Layer 6 of a small transformer language model trained on English Wikipedia (20 layers, counted from 0, width 128).
Take only the direct path to the model's output, skipping the later layers: a vector added to the residual stream pushes a token's score in proportion to its dot product with that token's output vector.

Output vectors of the tokens that the questions are about. A number n stands for n times 0.0038.
"opposed ": 197 30 21 -70 -145 56 -143 -46 52 125 175 136 99 176 161 -121 31 184 -194 -37 58 117 41 123 110 24 -127 170 126 136 40 51 -87 -304 91 174 346 -230 -180 28 39 -114 33 -66 -54 -187 -50 -55 -250 -113 39 112 239 -134 -125 141 235 124 -128 -243 -130 -131 128 -93 144 241 -18 -104 56 -23 81 -113 -17 -110 205 -36 80 0 -158 299 -174 47 -339 30 -41 129 159 -299 -69 53 -89 -116 -14 108 -204 -30 8 32 7 -310 -251 226 164 -90 256 -17 -125 61 155 48 -70 168 13 -36 -47 20 29 51 -90 242 99 -36 36 -29 -141 -45 149 73
"sist": 33 98 -117 138 3 -77 9 25 138 -107 31 -101 126 71 110 12 -3 215 -127 -43 -51 63 104 144 -44 -164 -131 -18 34 94 -45 -50 -70 55 -56 -15 50 -14 3 71 26 -194 27 52 159 -176 -166 -116 -35 -64 30 -30 -91 -112 37 -35 94 85 177 -208 -225 104 304 -196 218 126 83 -156 167 -76 61 -349 -115 -123 108 -9 -11 64 65 56 -84 -20 31 74 -144 62 -100 -103 -112 41 172 14 -291 229 -107 -75 -55 54 217 36 -47 123 75 137 159 178 -46 210 14 -59 68 4 -180 96 53 11 -48 7 184 -27 -14 -100 40 264 -156 -46 15 61
"ight ": -98 -58 28 134 7 -94 15 -104 -142 -140 78 -27 -44 -58 51 -88 50 148 -49 -30 -120 147 -16 268 -101 139 -156 -49 20 -44 217 -18 37 -78 55 -60 -80 215 47 -45 -52 87 -25 -42 -30 -82 -64 0 -68 17 159 -7 154 -134 28 174 225 102 222 -142 219 12 174 79 -256 86 -59 -231 -140 -78 -82 -34 54 71 -12 194 58 175 141 179 -100 -132 -87 -304 -259 39 46 87 75 13 -153 -29 -86 149 106 -150 -60 185 18 -66 22 173 -38 77 245 -41 -64 -7 59 -162 -35 159 -89 -6 95 88 62 23 107 56 -18 -218 72 -7 114 -128 -236 -73
"rd": -257 -36 48 71 -181 0 -70 -106 164 34 224 -52 -91 78 82 -78 -67 -131 -223 -20 -152 116 235 166 82 -208 102 243 274 -72 -81 94 -31 -99 -62 -68 36 71 -80 191 -240 -240 87 -72 123 -276 10 -69 -84 -128 -144 -239 137 -26 89 40 -27 0 161 -378 -92 0 60 -38 124 26 -28 -44 -169 135 74 -47 109 -18 156 -5 -117 79 -91 90 -140 -180 28 0 -313 53 52 -308 -202 -7 79 -26 -197 24 -31 -108 -48 -14 -151 41 -33 133 -29 -162 79 -88 218 -19 71 -317 32 -54 -154 -211 179 108 -97 -105 143 -54 187 -130 122 -106 -37 -82 -97 -115
"ering ": -58 -7 3 -44 -7 81 -49 47 18 3 18 239 75 130 -120 198 -188 98 63 -35 -160 44 137 -36 -40 -36 -26 104 -208 137 -154 -206 35 -23 119 0 -10 61 19 -115 -74 -255 -199 -4 117 -119 -101 -223 -30 104 -127 25 219 -115 -62 -92 25 278 0 14 -58 226 -40 -251 111 12 36 40 32 124 -3 -48 233 0 203 -14 97 -80 -19 4 -64 -186 65 -94 -72 4 137 185 17 94 -104 -3 118 -59 -110 -20 283 128 -44 19 134 -33 162 46 215 -35 -35 -118 96 -144 36 -65 -23 -172 25 -24 -115 -110 -90 49 356 85 136 -58 149 -128 62 -62
"sian ": -178 -212 26 -86 -14 -38 -35 -65 -65 229 135 49 -60 59 257 -13 -205 71 4 6 -203 57 99 334 -92 -12 -38 -4 -15 55 -76 -11 -33 -113 64 -120 132 27 -23 59 -134 46 16 168 196 -125 -112 -76 11 -22 39 -105 -30 -7 30 -213 110 -215 68 -145 -98 -102 -34 -84 -55 12 59 -79 137 72 -35 27 -211 10 159 -107 247 82 19 -16 -18 8 -111 -61 -94 250 -13 -130 -48 138 -50 -176 77 146 4 -74 183 46 138 31 235 46 223 -88 86 -55 -85 139 183 -91 -174 113 -58 88 175 78 -218 -74 280 -17 -37 -309 114 -30 -231 -120 39 80
"Australia": 147 0 205 30 -56 -37 -142 6 156 48 68 130 231 -8 69 45 123 142 -85 -36 -62 -48 -74 10 -60 268 166 107 6 -19 -189 -107 65 -75 105 21 -61 -131 -267 163 36 100 -47 -87 124 -43 -158 -141 -150 -191 -29 -39 120 -81 90 -163 -27 -11 4 -93 184 -155 118 -72 15 11 -15 -27 -46 -46 110 72 -10 -191 27 97 131 -115 -181 -33 -165 -61 -113 -104 -251 147 9 -166 -31 159 -34 -145 -140 51 -7 -134 108 15 17 -95 117 -98 61 -67 -4 -28 204 83 -4 -133 127 91 35 -138 -58 -46 -138 -223 -61 80 -34 -13 25 -150 -56 -33 29 202
"ers": -99 -33 132 -27 -32 115 28 115 -52 11 -120 152 -133 14 12 189 -145 8 41 2 -110 -57 52 -21 -47 132 67 35 -118 122 -10 -83 181 16 88 11 -93 94 0 -50 -35 -153 -115 26 -37 66 -36 3 94 35 -28 -38 82 -169 -8 -36 20 90 -51 105 -35 50 -3 -154 227 -165 -201 24 -87 63 -148 -149 -142 -3 24 -131 -24 -56 122 0 -114 -186 86 -21 16 13 -128 89 -8 -110 124 27 97 -39 -267 -103 0 -133 -41 -44 94 -63 97 100 78 -75 -11 -100 -94 -86 -35 -59 -72 -89 66 55 -171 -104 -71 27 138 115 65 -71 179 -96 -79 59
"axim": -10 -120 -20 29 -48 -28 -25 18 57 123 -3 65 -11 85 185 61 -12 229 -210 4 -51 -40 -27 163 0 118 -94 135 180 67 -162 -97 -86 -70 -48 -59 -18 -158 -10 77 -35 3 6 11 -12 -159 -173 -23 122 -10 -269 -63 113 24 -239 -10 -67 140 -3 -221 62 84 95 -112 -138 238 81 89 -126 -108 -18 -183 -179 123 68 118 90 93 145 4 -128 144 -13 90 -115 -55 -80 -30 -45 151 11 -111 8 63 13 -41 46 23 25 -221 24 109 115 -237 137 7 -83 -19 65 -59 82 249 -147 17 44 -39 84 -80 68 63 177 -142 29 -130 -130 -154 -59 9
"ac": -28 -90 18 124 41 23 24 134 -13 -47 3 16 -57 0 57 -59 123 -40 130 49 -13 -147 -31 -84 83 -43 16 -53 -48 90 31 100 39 63 35 149 -10 -108 -11 3 131 46 -72 -74 134 -107 29 -164 -3 119 37 123 -51 -120 68 19 66 105 90 -156 31 30 103 -57 -39 -105 -150 -32 89 -12 113 -94 -43 10 107 10 -11 -49 -139 -34 39 18 -55 -24 32 21 30 188 -132 24 92 68 -15 67 -269 -29 24 -21 -242 55 64 74 77 2 -197 64 -215 -88 8 -6 -50 113 3 191 -89 30 -46 127 -53 39 127 66 -17 -55 2 -11 20 67
"ab": 40 -112 -138 -19 -87 38 39 -24 3 -20 -66 63 -59 -57 -70 42 37 -95 102 36 80 59 13 -91 -14 12 -175 77 4 83 71 -75 18 -35 17 132 -45 34 9 101 144 139 -25 -116 82 33 -22 -41 90 -34 -28 43 -48 78 19 120 178 80 -122 -44 34 31 -92 -138 -47 21 -31 12 81 -120 57 -36 43 77 -8 9 65 -13 72 25 -18 -16 19 197 21 58 -78 112 0 -80 90 35 146 35 -77 -47 -2 102 -109 7 -59 52 47 23 -32 -172 -24 87 -44 -50 -15 108 5 94 -110 -11 -66 232 -129 -92 139 -34 -7 -14 123 -1 15 9
"statistics": -49 -142 47 0 -334 215 -148 -227 194 -20 169 116 211 -36 -13 142 -8 80 -77 -71 -39 -81 8 121 -124 55 39 13 34 286 72 -4 -136 -97 -27 117 141 13 -323 -74 -182 -185 -206 234 122 -233 -30 -154 68 -94 -33 -12 324 70 56 -143 72 -22 139 -137 -115 -67 181 -18 219 -74 -78 190 -352 -50 -141 -150 -153 61 -44 267 -86 166 75 0 -86 -85 -266 -34 -239 122 183 16 -47 35 -59 -157 -53 4 -98 -144 147 59 -47 -122 70 23 80 152 70 -238 115 12 153 -9 225 241 -158 70 193 17 -196 -83 -207 113 168 -138 31 29 77 -63 89 247
"range": -128 78 81 159 -57 -136 -56 -32 195 -70 -27 -63 13 83 -36 -166 -4 153 120 -59 -137 43 262 124 -141 -10 307 78 -22 -40 231 -191 -126 28 -35 -28 -134 -130 -295 4 -173 28 10 296 205 -158 -56 -131 106 -27 88 -53 83 -126 -31 -51 137 -220 -37 -161 -49 -55 93 -287 -43 -69 -38 74 -131 -61 -195 208 165 85 -36 218 20 -51 73 180 -144 44 -92 -12 -68 -100 82 -282 -50 22 45 0 0 16 170 -74 199 112 -57 -85 37 -134 46 -77 224 45 -70 -103 45 -149 146 105 -171 14 309 -62 -422 103 18 184 78 -116 37 -328 -158 -49 58 22
"ń": -29 -185 -47 39 -94 -76 -26 -57 -34 48 74 78 169 -82 207 -190 -105 -30 -223 -4 -115 -24 -4 263 -130 -127 0 -78 26 57 -335 -48 -143 -162 -51 -38 -4 4 -256 -160 -33 60 -85 312 117 -81 -102 -103 114 -133 -44 83 173 -32 -145 -12 234 -54 -186 -194 114 75 -31 8 107 300 -65 -31 -116 -150 -282 166 -94 -110 -58 29 67 128 -129 222 -152 -189 -131 -131 9 0 -27 -100 -83 97 145 84 -264 27 -109 -151 58 -75 107 4 81 69 7 -112 126 -33 33 11 320 -165 45 320 -36 64 -11 -6 -140 -95 136 -57 -51 -210 167 -100 -57 -125 111 109
"Season ": -112 -115 77 -59 -148 -127 -159 -149 75 -103 57 10 238 -13 -99 -6 -117 -29 -194 -15 -108 -27 75 7 -110 -154 -71 -42 60 -203 111 -54 -136 -3 -54 -89 78 -35 -74 202 -175 24 -84 170 31 -161 -278 -30 20 -155 26 -305 -13 -89 -165 -56 105 64 250 17 -10 -102 23 124 103 146 -32 37 118 0 105 -51 -67 42 134 252 108 -29 3 157 -74 30 -23 -241 -156 -18 0 107 -73 180 72 22 -103 -43 119 -54 13 -75 -80 -3 167 236 123 -21 -38 -247 -72 -19 -73 35 68 -114 -166 -55 86 -136 96 -44 0 -97 7 0 108 -128 119 -28 18 3
"Records": 132 15 4 169 48 14 -174 -8 114 160 258 124 316 81 -81 -84 -81 -42 -152 -2 -70 -125 0 -70 -247 -3 -313 39 78 84 40 -220 -65 -22 20 115 109 152 -381 -146 -192 -55 -76 226 194 -249 0 -101 8 -206 -18 40 151 19 -203 -124 19 133 158 -129 26 -73 74 71 -76 96 -7 79 -203 -307 -115 -304 -75 -15 291 57 181 36 -77 89 -28 -61 -159 -148 -59 83 -115 -230 -73 42 55 -7 -48 -62 48 -64 -100 -220 -4 -159 169 -106 34 101 30 148 -86 134 125 -62 144 332 -86 155 -63 30 -294 -277 -67 102 -70 -52 147 -131 65 -54 -57 263
"invas": 49 58 85 14 -171 -144 -86 -184 13 80 152 -32 76 14 155 -25 49 -36 52 -71 -109 96 77 168 -197 -124 -159 89 20 -100 125 -141 -52 -294 3 -35 112 59 61 45 -48 -47 -59 94 13 -171 -236 -132 11 -59 -119 0 96 88 -147 -187 236 26 -169 9 -63 37 92 -365 35 74 -22 53 -41 36 -36 -209 -71 52 106 132 187 224 -30 30 -217 -235 -125 112 -23 71 18 -209 -150 230 -70 -53 24 60 65 -41 99 -9 -97 -212 218 149 130 -118 74 -144 67 100 29 -105 -145 117 29 61 -10 -85 -176 -30 144 24 -71 -244 3 -31 114 -24 0 -39
"c": -64 -42 -54 -84 112 74 10 158 12 -86 39 -20 -145 -56 -27 64 -51 6 55 23 52 155 -79 -33 82 33 2 -132 4 65 -15 10 42 104 84 28 -65 70 95 136 122 27 151 -33 -63 25 43 -24 140 7 44 19 -124 97 -70 5 -101 54 -13 69 -35 2 93 120 -26 -61 -131 -72 155 2 163 131 -170 -105 30 107 -27 -42 -43 -124 87 38 2 181 118 -80 -19 -93 -20 7 36 28 72 70 63 -158 -74 -17 -52 82 -38 -19 -54 19 -78 -93 -172 9 118 -31 101 -127 23 109 32 -23 -6 11 39 8 115 -30 -65 9 13 23 25 -16
"oslav": 176 -300 -84 202 -242 -90 -4 -157 150 204 144 67 142 -239 326 33 -60 187 -285 -13 3 51 -59 -73 -199 -72 -85 170 227 84 -99 -14 -65 -25 -86 -29 -63 -198 0 244 34 -47 -255 133 52 -197 -33 -103 42 -275 -76 -27 42 51 -357 -185 194 241 20 -202 -150 -45 -14 -99 -118 122 -49 143 -236 -13 -47 -77 79 -30 -21 -184 211 218 188 50 -337 83 -50 75 146 -21 113 -226 17 238 -172 -19 -329 9 -18 -63 143 36 -4 -225 19 31 -58 -67 237 -48 196 9 289 83 91 197 63 -217 221 22 86 -309 122 161 -23 98 124 18 -217 -185 59 112
"Year": 207 -145 -29 236 -16 18 -161 -122 -26 -8 54 -29 142 114 -179 -166 -255 79 81 -33 -164 -193 -42 198 -86 78 -145 79 38 118 201 21 -196 -121 102 -11 -26 -148 -55 -77 26 -285 -15 151 246 24 -204 -106 -268 -134 169 -257 59 -196 -196 -125 151 53 141 -88 -44 -33 4 -18 -30 128 22 29 -172 -194 -15 35 -46 57 105 279 144 -209 109 -170 89 -234 -115 -157 -159 23 51 54 -169 226 -45 -107 -72 246 137 -90 21 69 -147 121 96 -32 -26 -90 126 31 31 -126 -87 -154 63 273 -39 -261 222 -17 160 -98 -47 290 -112 -164 57 -308 -50 -38 88 19
"goals": -46 189 100 51 -171 194 -119 106 172 137 185 105 260 199 -141 -11 -40 -16 -192 -63 -88 -30 -70 312 -219 -98 -83 -36 -190 -161 -32 -123 0 -27 -70 177 70 -121 -39 164 -45 -101 -192 184 73 -278 -149 -65 -65 -113 -70 100 -91 -55 0 -211 190 -28 -18 -241 -203 -216 232 -92 59 -90 -8 103 -319 -75 -20 -285 -130 216 173 37 -122 -19 58 88 -352 -320 0 -211 -131 -10 64 -205 -127 225 64 -132 -138 112 -58 -39 219 30 63 -232 -144 -29 167 -89 360 -162 53 88 152 -164 108 116 18 -56 111 -79 -250 -8 94 53 138 -37 37 34 162 -49 -82 56
"a": 86 7 -120 -118 110 -84 23 67 -9 -62 -28 72 -49 -81 -80 -22 -52 -227 35 47 36 10 -51 3 22 -12 -3 48 12 -157 76 -28 53 206 55 -5 -41 -63 128 7 96 222 62 -19 -33 41 -39 -10 8 -27 17 42 77 61 34 5 40 0 46 -19 127 18 63 19 -60 -156 9 104 88 -53 73 -51 23 9 -93 -226 3 -19 -32 -5 32 40 -120 62 -80 -17 -150 29 -137 -60 -109 61 107 -43 -24 -116 -8 103 -115 100 -92 107 -23 50 -37 -130 -169 -35 -97 99 111 165 142 83 118 22 -132 21 26 -82 230 85 15 32 95 0 -64 -42
"ific": 23 43 50 -76 -245 -212 -61 -17 54 7 192 -119 66 184 85 -58 -24 197 -41 -8 -74 -22 -20 86 14 74 -37 -114 -104 127 132 -240 -120 -131 6 113 75 163 80 -35 -34 66 -85 190 187 -13 -221 -29 47 -35 -106 -217 -55 120 -3 -105 25 93 -31 -86 -102 41 173 -189 0 -64 147 -4 115 -291 -50 133 4 -46 -25 59 77 143 -31 183 -113 -4 -361 -103 -111 85 85 -219 -50 -3 153 -114 -4 51 -49 -173 -127 167 156 -150 -4 32 -59 143 197 -68 68 205 -162 0 -90 71 -30 116 -100 -43 50 -71 -34 -126 25 146 116 14 90 -159 107 125
"Released": 110 -99 89 255 172 -34 -112 -199 31 107 -178 -140 202 46 172 -157 -64 438 -96 -147 -115 -10 278 274 -135 -149 -96 -21 182 140 154 -303 -263 -183 0 9 -152 -139 -214 29 36 -81 -99 274 -74 -74 29 -20 -64 -43 -149 95 284 114 -171 -104 296 47 -115 -191 -150 -174 20 -153 -95 212 122 178 -57 -131 18 117 35 126 250 184 105 -200 29 53 -269 -61 -277 -71 -275 -77 43 -477 -341 136 -143 -29 -62 257 167 -142 -35 13 -250 -51 206 93 40 -31 72 -191 -149 125 -164 -94 93 15 -334 -112 184 -162 -57 -362 -98 -28 39 47 265 -229 45 -31 -47 32
"ians ": 261 -132 228 59 -72 -90 -24 68 -53 -122 155 5 68 -41 112 162 -128 -40 -80 18 -40 156 -10 -77 45 -20 -72 26 118 -179 34 -7 43 -174 74 35 -207 -176 -78 24 -15 -18 40 90 -43 -154 -130 82 -81 -38 46 -44 60 -130 -9 4 80 7 -149 -48 -151 -216 102 34 -3 62 40 -194 -102 -87 72 -62 -252 -87 211 -70 204 81 12 -15 -113 -309 73 -97 27 317 9 -181 39 26 18 -262 -44 -14 -177 111 -77 -61 82 -124 114 43 76 86 188 -29 93 182 -84 -164 -160 168 -22 -43 47 124 -94 -73 140 28 -186 -118 135 -10 -113 -129 59 49

Each question shows what one neuron of this layer's MLP adds at an activation of 1. A number n stands for n times 0.0014.

n198: 33 -51 10 25 -99 -10 -12 -58 -13 42 26 168 74 10 134 52 -30 8 64 5 40 75 -26 -10 108 0 24 14 23 -61 26 30 -34 -54 -65 85 9 92 33 -26 31 -28 -66 -36 -5 -59 -4 39 -41 -15 -22 55 17 24 -2 25 37 -7 -14 -21 28 -24 47 15 -22 0 -10 10 -30 -154 5 0 -57 49 45 -34 -15 -57 -26 37 73 34 -7 112 -110 24 177 -57 17 33 11 -12 105 90 -3 51 23 -10 -10 16 66 25 50 -31 -73 -41 8 18 28 -48 107 21 -52 -42 -12 23 -12 86 91 -33 0 61 -50 64 -148 -235 45 124
Which two tokens does it push up most, strongest first? "opposed ", "statistics"

n53: -18 -62 22 9 61 20 -67 -32 -15 33 59 39 -83 55 -19 57 -25 -120 22 -4 -10 -43 -90 -10 36 -87 -4 28 22 -96 -53 15 -49 71 -13 19 -12 14 -31 -3 21 -40 -25 73 26 -15 0 80 41 4 -87 32 -40 48 -54 20 49 9 41 58 51 -16 -15 -56 -78 21 -41 -60 21 -74 15 47 -38 -52 -10 107 -61 -17 73 -6 -22 -40 -29 37 -7 -65 0 8 50 -36 13 44 19 -22 102 2 13 -47 -20 12 -33 99 67 -31 25 37 107 63 -46 -20 -22 -10 -79 -68 -64 -27 41 43 -27 -28 -6 -26 -43 134 126 -89 -17 -42
Which two tokens does it push up most, strongest first? "Season ", "ab"

n100: 15 70 48 42 68 42 -129 -149 53 23 -56 -1 -71 51 35 -14 -70 -34 -26 82 -68 0 -44 -23 76 18 15 -10 4 75 26 37 -17 -49 -45 1 0 -25 -49 -13 37 0 57 18 23 -12 -126 59 -42 -12 -20 -3 -69 16 -14 -1 92 -3 46 52 0 54 15 -12 -44 15 68 6 -3 -25 0 127 27 -79 65 43 31 89 -28 52 60 11 3 69 106 40 56 33 32 -4 61 -4 -30 136 -1 -26 -38 -24 -52 7 59 69 -8 53 -31 -4 3 -46 -25 -69 -29 -71 65 13 13 15 50 -28 28 34 -56 -57 -5 -61 7 96 4 71
Which of these tokens does it push up most? "Year"

n313: 8 -39 37 -49 64 39 35 -1 44 0 -7 12 22 -49 27 12 -62 -12 15 17 12 43 -16 -29 -10 -7 -8 -76 -26 33 5 -31 -2 -53 -94 46 31 6 24 25 -8 -34 45 -11 54 -29 -48 -16 8 45 -28 -48 -3 -42 1 -38 26 12 43 -64 -36 1 54 -17 60 -53 -15 24 -9 45 -32 -60 7 -71 -3 35 -75 44 -17 64 10 -79 -36 -33 19 2 17 -40 -34 -68 34 29 -9 -6 -29 -42 29 23 -5 17 21 11 -63 -50 57 -58 -44 41 -39 -42 14 42 13 9 -4 -17 -23 37 -110 -17 -38 -69 17 37 -44 168 -33 44
Which of these tokens does it push up most? "statistics"

n88: 21 -17 6 9 80 -14 -2 -48 29 -39 -52 -35 8 -58 3 45 52 26 -19 17 35 4 26 -45 20 8 38 -46 -26 36 -7 -12 0 -25 -19 21 0 -18 -1 -45 -3 -15 -1 -47 26 -41 -8 15 30 22 2 20 -96 -3 7 13 66 -34 42 -50 -27 3 -26 -21 -10 -40 -46 49 22 -14 8 31 19 -5 -23 80 -2 12 -67 5 62 -46 -18 -1 -19 -14 -22 22 23 -35 58 19 30 -32 -3 31 1 -62 12 -29 -56 26 -9 -15 -25 -12 7 -27 -28 -44 10 -6 -12 0 8 8 20 -23 -75 8 -41 7 -22 -64 -5 10 -84 -13
Which of these tokens does it push up most? "ac"

n117: -5 0 -40 -95 51 1 -97 42 -32 -48 -47 102 -4 -65 -28 -38 -4 20 -13 -23 29 0 36 -47 59 -36 -12 31 -55 104 -46 -15 -17 54 33 -5 52 13 21 25 22 -1 -27 21 1 -74 34 61 67 20 22 61 -67 -57 -4 -57 80 -55 -43 34 -32 5 -29 -25 48 -24 -19 0 -66 27 -29 13 66 8 -64 -86 41 58 -9 17 0 -9 -89 23 -78 -70 -17 31 84 -32 45 -47 59 -63 -16 -4 63 -25 48 -10 -13 -37 13 -19 1 78 -40 -8 -67 10 -19 -40 4 -65 -94 32 -28 40 5 -23 -25 23 34 62 0 -41 -4 38
Which of these tokens does it push down most? "Year"

n42: -4 -106 -34 46 -26 35 -65 27 36 -5 52 -32 48 -75 -32 -15 19 -30 -41 -68 -2 -37 -17 -15 62 73 -11 13 -114 -61 8 -58 26 -10 65 29 -23 18 -15 20 43 -76 35 -51 8 -66 12 57 63 66 -14 112 20 23 51 -109 -71 -38 -66 132 80 -16 43 -4 -19 80 22 -28 -122 30 -11 18 40 -70 30 -65 -19 -65 62 -35 -29 -19 -16 53 -53 -16 72 -68 86 27 67 -68 15 5 1 65 -29 47 82 -17 33 -26 0 27 -48 0 64 49 19 -80 89 -66 -7 31 72 -85 89 6 -50 -45 -25 0 -63 -30 -11 -26 85 -88
Which two tokens does it push up most, strongest first? "Australia", "ians "

n246: -53 97 -106 -3 14 -58 -13 4 -45 16 10 -64 -82 -51 13 33 -16 -4 -41 -19 104 -20 -8 9 5 55 -96 -60 24 -51 -14 -22 -40 -98 7 -26 -62 24 14 24 -27 -1 -66 -69 14 -61 6 74 -18 -9 -91 -69 10 18 -3 0 -12 17 43 131 -47 125 -4 -21 51 -6 -25 19 25 -33 -18 9 -20 82 -2 -10 -21 -42 -3 5 -27 -94 -28 8 40 27 -20 -10 11 -1 -23 -33 -28 9 -50 88 30 -19 -13 -18 -15 -45 31 32 32 -70 -30 -14 17 1 13 -34 -56 31 -3 48 -13 -54 -31 36 -4 -4 17 -15 4 11 -16 -88
Which of these tokens does it push down most? "Australia"

n130: -42 42 10 42 -49 -42 16 -10 -4 4 -36 -66 20 32 -41 0 -36 0 80 -143 92 -58 40 -48 52 -10 -50 8 5 136 69 32 1 -6 37 10 15 -4 18 -32 -13 -46 36 -52 -21 30 -25 -1 51 63 -68 -35 49 -48 14 -55 -65 2 23 56 -17 -42 0 6 14 -36 86 -53 -29 -43 35 22 -17 92 -45 76 61 -52 -47 5 61 2 -40 57 -12 -42 68 6 32 13 14 21 -78 35 -21 -32 20 -100 5 -55 -13 -60 27 -59 -10 21 38 -50 -34 -29 -46 15 -41 -60 84 40 42 -52 40 20 0 12 21 5 -32 77 -4 34
Which of these tokens does it push up most? "Year"

n229: 11 -17 45 -32 -35 -10 72 43 87 42 26 -72 30 6 1 -17 -11 43 -1 -69 -52 -12 18 -80 -19 -19 -11 -153 39 -104 -43 -43 24 -80 -21 16 -44 -4 -5 26 52 13 3 18 -3 8 -22 -16 22 74 0 62 30 43 -36 -75 -82 -9 -84 -48 -53 31 -57 -14 26 -5 141 -21 -1 113 42 -31 -1 -44 74 85 30 52 77 -5 1 -19 31 -61 27 3 -56 -52 53 0 -52 -104 -46 39 -3 16 -27 -35 35 -22 61 58 -11 -7 -30 7 54 40 65 -63 -21 22 94 8 21 51 17 -51 -73 -79 -10 -12 43 -21 29 -32 42 36
Which of these tokens does it push down most? "a"

n277: 34 -57 115 -16 -42 42 -75 -43 30 -54 -8 2 -43 -15 -32 -21 -97 53 -29 -112 -87 -11 -22 -55 49 78 3 -22 30 -34 68 -94 77 38 -156 -53 46 -71 26 3 53 -27 46 79 14 -47 -69 -61 -15 12 72 46 -27 -24 98 -52 -32 12 17 0 -9 48 133 31 53 -39 28 -8 16 40 -92 -18 -5 -95 49 90 -21 68 26 52 41 -66 -84 32 108 87 7 -44 -20 -2 70 -47 -36 -43 21 86 101 -143 -25 -8 83 42 118 2 -76 -40 66 -51 95 23 38 -10 79 54 129 -10 -108 55 0 -48 -46 23 -50 -20 7 154 -18 60
Which of these tokens does it push up most? "statistics"

n202: 3 56 -55 49 72 66 -2 2 -74 19 -41 -77 -10 -37 -58 -11 35 54 9 -72 76 27 -11 3 93 13 44 -83 69 68 22 7 4 -21 -28 -8 -53 -58 29 -31 -44 34 24 15 -104 -9 54 74 46 -21 46 -30 7 16 -70 -17 -69 8 -42 51 41 48 -61 8 -25 33 -119 10 19 -6 -44 80 9 45 8 -16 -38 28 55 4 108 3 103 -10 43 -26 -22 39 65 49 61 34 55 -47 30 81 -22 77 43 -41 82 -36 -35 -51 -50 42 64 35 -38 26 -165 21 -20 23 18 74 27 31 -37 24 -39 23 -88 -19 -18 149 -57 58
Which of these tokens does it push up most? "c"

n16: -51 -13 -2 4 -15 -83 126 4 44 149 -23 -29 -38 -107 78 66 40 -77 40 -96 18 26 -3 -43 20 26 -53 120 96 18 67 123 4 -165 77 0 65 15 4 -61 -119 30 -2 21 47 9 2 3 42 -2 -26 53 -15 48 56 -62 -4 69 -7 -117 -73 86 41 29 -137 -3 -136 -26 44 22 48 57 -20 -61 51 44 83 -19 -96 -9 -60 -78 -13 27 -2 -115 31 -70 8 134 -2 80 52 50 56 -125 9 7 -71 23 -57 -43 66 -15 -53 32 -40 -104 44 -29 -9 -10 75 23 41 18 -109 18 50 -6 -99 -19 -43 -37 -54 -19 -19 46
Which two tokens does it push up most, strongest first? "invas", "sian "

n85: -7 -35 -53 -45 10 -74 15 56 3 105 -36 -66 -51 -105 18 77 -98 105 -13 -86 89 -56 67 41 -139 40 -6 56 20 -108 42 68 11 92 62 -53 45 -29 -25 60 26 42 -42 27 -57 -3 -34 41 55 -9 43 6 30 -30 -10 -59 64 -4 -17 95 -26 -13 32 -20 -69 1 -40 29 54 -34 -95 -20 -40 -56 55 70 -68 16 43 -22 -53 -3 -40 -51 -78 -85 -7 -91 6 -20 -50 2 17 -42 8 -10 -55 55 -39 -21 7 -23 -171 -26 8 3 -21 -3 -77 -35 -40 -16 64 51 -55 12 25 43 -12 39 32 -52 -42 44 28 -35 37 -97
Which two tokens does it push up most, strongest first? "Released", "ight "

n51: -89 -61 8 -26 -65 -53 -29 72 -12 -1 9 9 30 -18 28 6 83 15 1 -15 -35 -53 12 12 -47 50 48 68 23 -26 -17 -29 -7 -46 -25 -33 -27 22 -47 -54 44 -1 52 -58 -30 21 -92 -34 -1 36 -86 26 -6 1 43 -9 -49 9 -17 21 -14 -24 41 60 -4 77 -20 118 37 -9 68 22 64 51 25 14 50 27 33 36 -96 -12 -11 117 30 82 45 -7 -50 5 61 -51 0 38 41 -19 31 -9 -1 12 -27 6 -73 -16 -67 -16 42 12 -64 20 41 15 18 -78 45 -19 80 -78 -41 94 -79 1 -19 27 -15 -22 32 48
Which of these tokens does it push up most? "Australia"

n306: 82 -22 -104 25 -34 23 3 60 -73 -48 5 -24 -68 -15 39 -7 -6 25 74 -72 12 -66 24 123 -46 69 80 -48 -30 -118 52 20 18 -44 18 -30 6 26 -18 40 3 0 -19 23 0 -1 27 -19 -28 72 58 -7 2 -63 -28 6 7 -64 -34 26 4 8 -64 50 -21 -36 -15 -28 -46 -62 -65 7 -54 -48 -107 45 -16 12 -57 -16 13 28 -53 69 37 27 -25 23 48 33 -35 -28 -20 -12 55 -33 15 -50 -64 -57 31 -63 -22 -5 -8 -41 32 -40 27 56 73 -48 39 -63 0 25 15 -51 -4 -2 14 1 6 -15 -45 16 -18 7
Which of these tokens does it push down most? "sist"

n215: -20 38 -103 -52 -9 21 -2 -44 -22 -21 28 -47 2 18 8 153 13 15 15 -12 32 -20 -40 -49 28 -28 35 -4 11 0 -2 -17 67 -96 55 -101 23 33 35 -27 -96 39 63 34 -57 35 -124 -42 -15 27 83 -74 34 12 126 -13 -8 -10 102 -12 -12 -38 9 -8 11 8 72 -21 -46 10 -5 36 -115 8 50 21 -19 14 124 -48 -126 -33 87 2 -180 -105 -37 -138 -50 -48 20 -12 86 41 36 -74 17 22 41 22 24 20 50 59 38 108 -39 -33 -75 19 -89 30 23 82 54 -15 25 -25 26 52 -47 48 21 123 -19 -58 -38 -31
Which of these tokens does it push up most? "sist"

n261: -5 68 89 46 -22 39 -2 62 38 2 -48 11 -35 91 -9 -39 52 -27 67 -106 18 -21 -64 -48 -65 -13 29 30 59 -90 -34 -5 96 -35 61 -43 -116 -67 44 101 -101 102 -9 -230 -13 38 99 -145 -47 -72 -7 -44 10 68 -39 -31 -68 -35 -26 26 41 -84 -10 47 -3 7 -2 -2 42 -29 60 -67 -187 48 -32 -94 18 -19 34 -55 -79 32 -80 74 89 -21 -25 -2 -96 56 -60 -5 -79 -44 -51 -20 17 -46 37 21 69 -78 22 -66 -95 -15 -28 -12 79 42 29 -34 48 12 -22 13 -27 -9 -18 52 56 32 -107 -7 104 122 -50 2
Which of these tokens does it push up most? "Australia"

n289: -61 -64 3 25 -95 -5 -29 -12 -69 37 -15 -21 88 -1 -70 -29 48 -22 67 58 -115 21 35 11 -4 -23 10 36 -30 -36 -101 -11 -35 -82 10 -16 -58 -9 -15 93 -73 -29 -12 -45 77 20 -34 32 -95 22 -58 52 36 -19 -41 -79 -50 -27 -20 -13 83 65 -2 2 -15 -70 -12 -55 2 -34 -72 3 -22 20 14 11 80 -24 -23 33 -84 1 -49 6 -31 85 -97 -39 41 53 25 48 83 -20 -4 -14 2 40 -86 0 5 18 -39 38 -24 26 9 -34 85 5 0 -28 -17 -34 -14 -8 -5 -23 15 -6 5 -31 72 31 38 -131 21 85
Which of these tokens does it push down most? "c"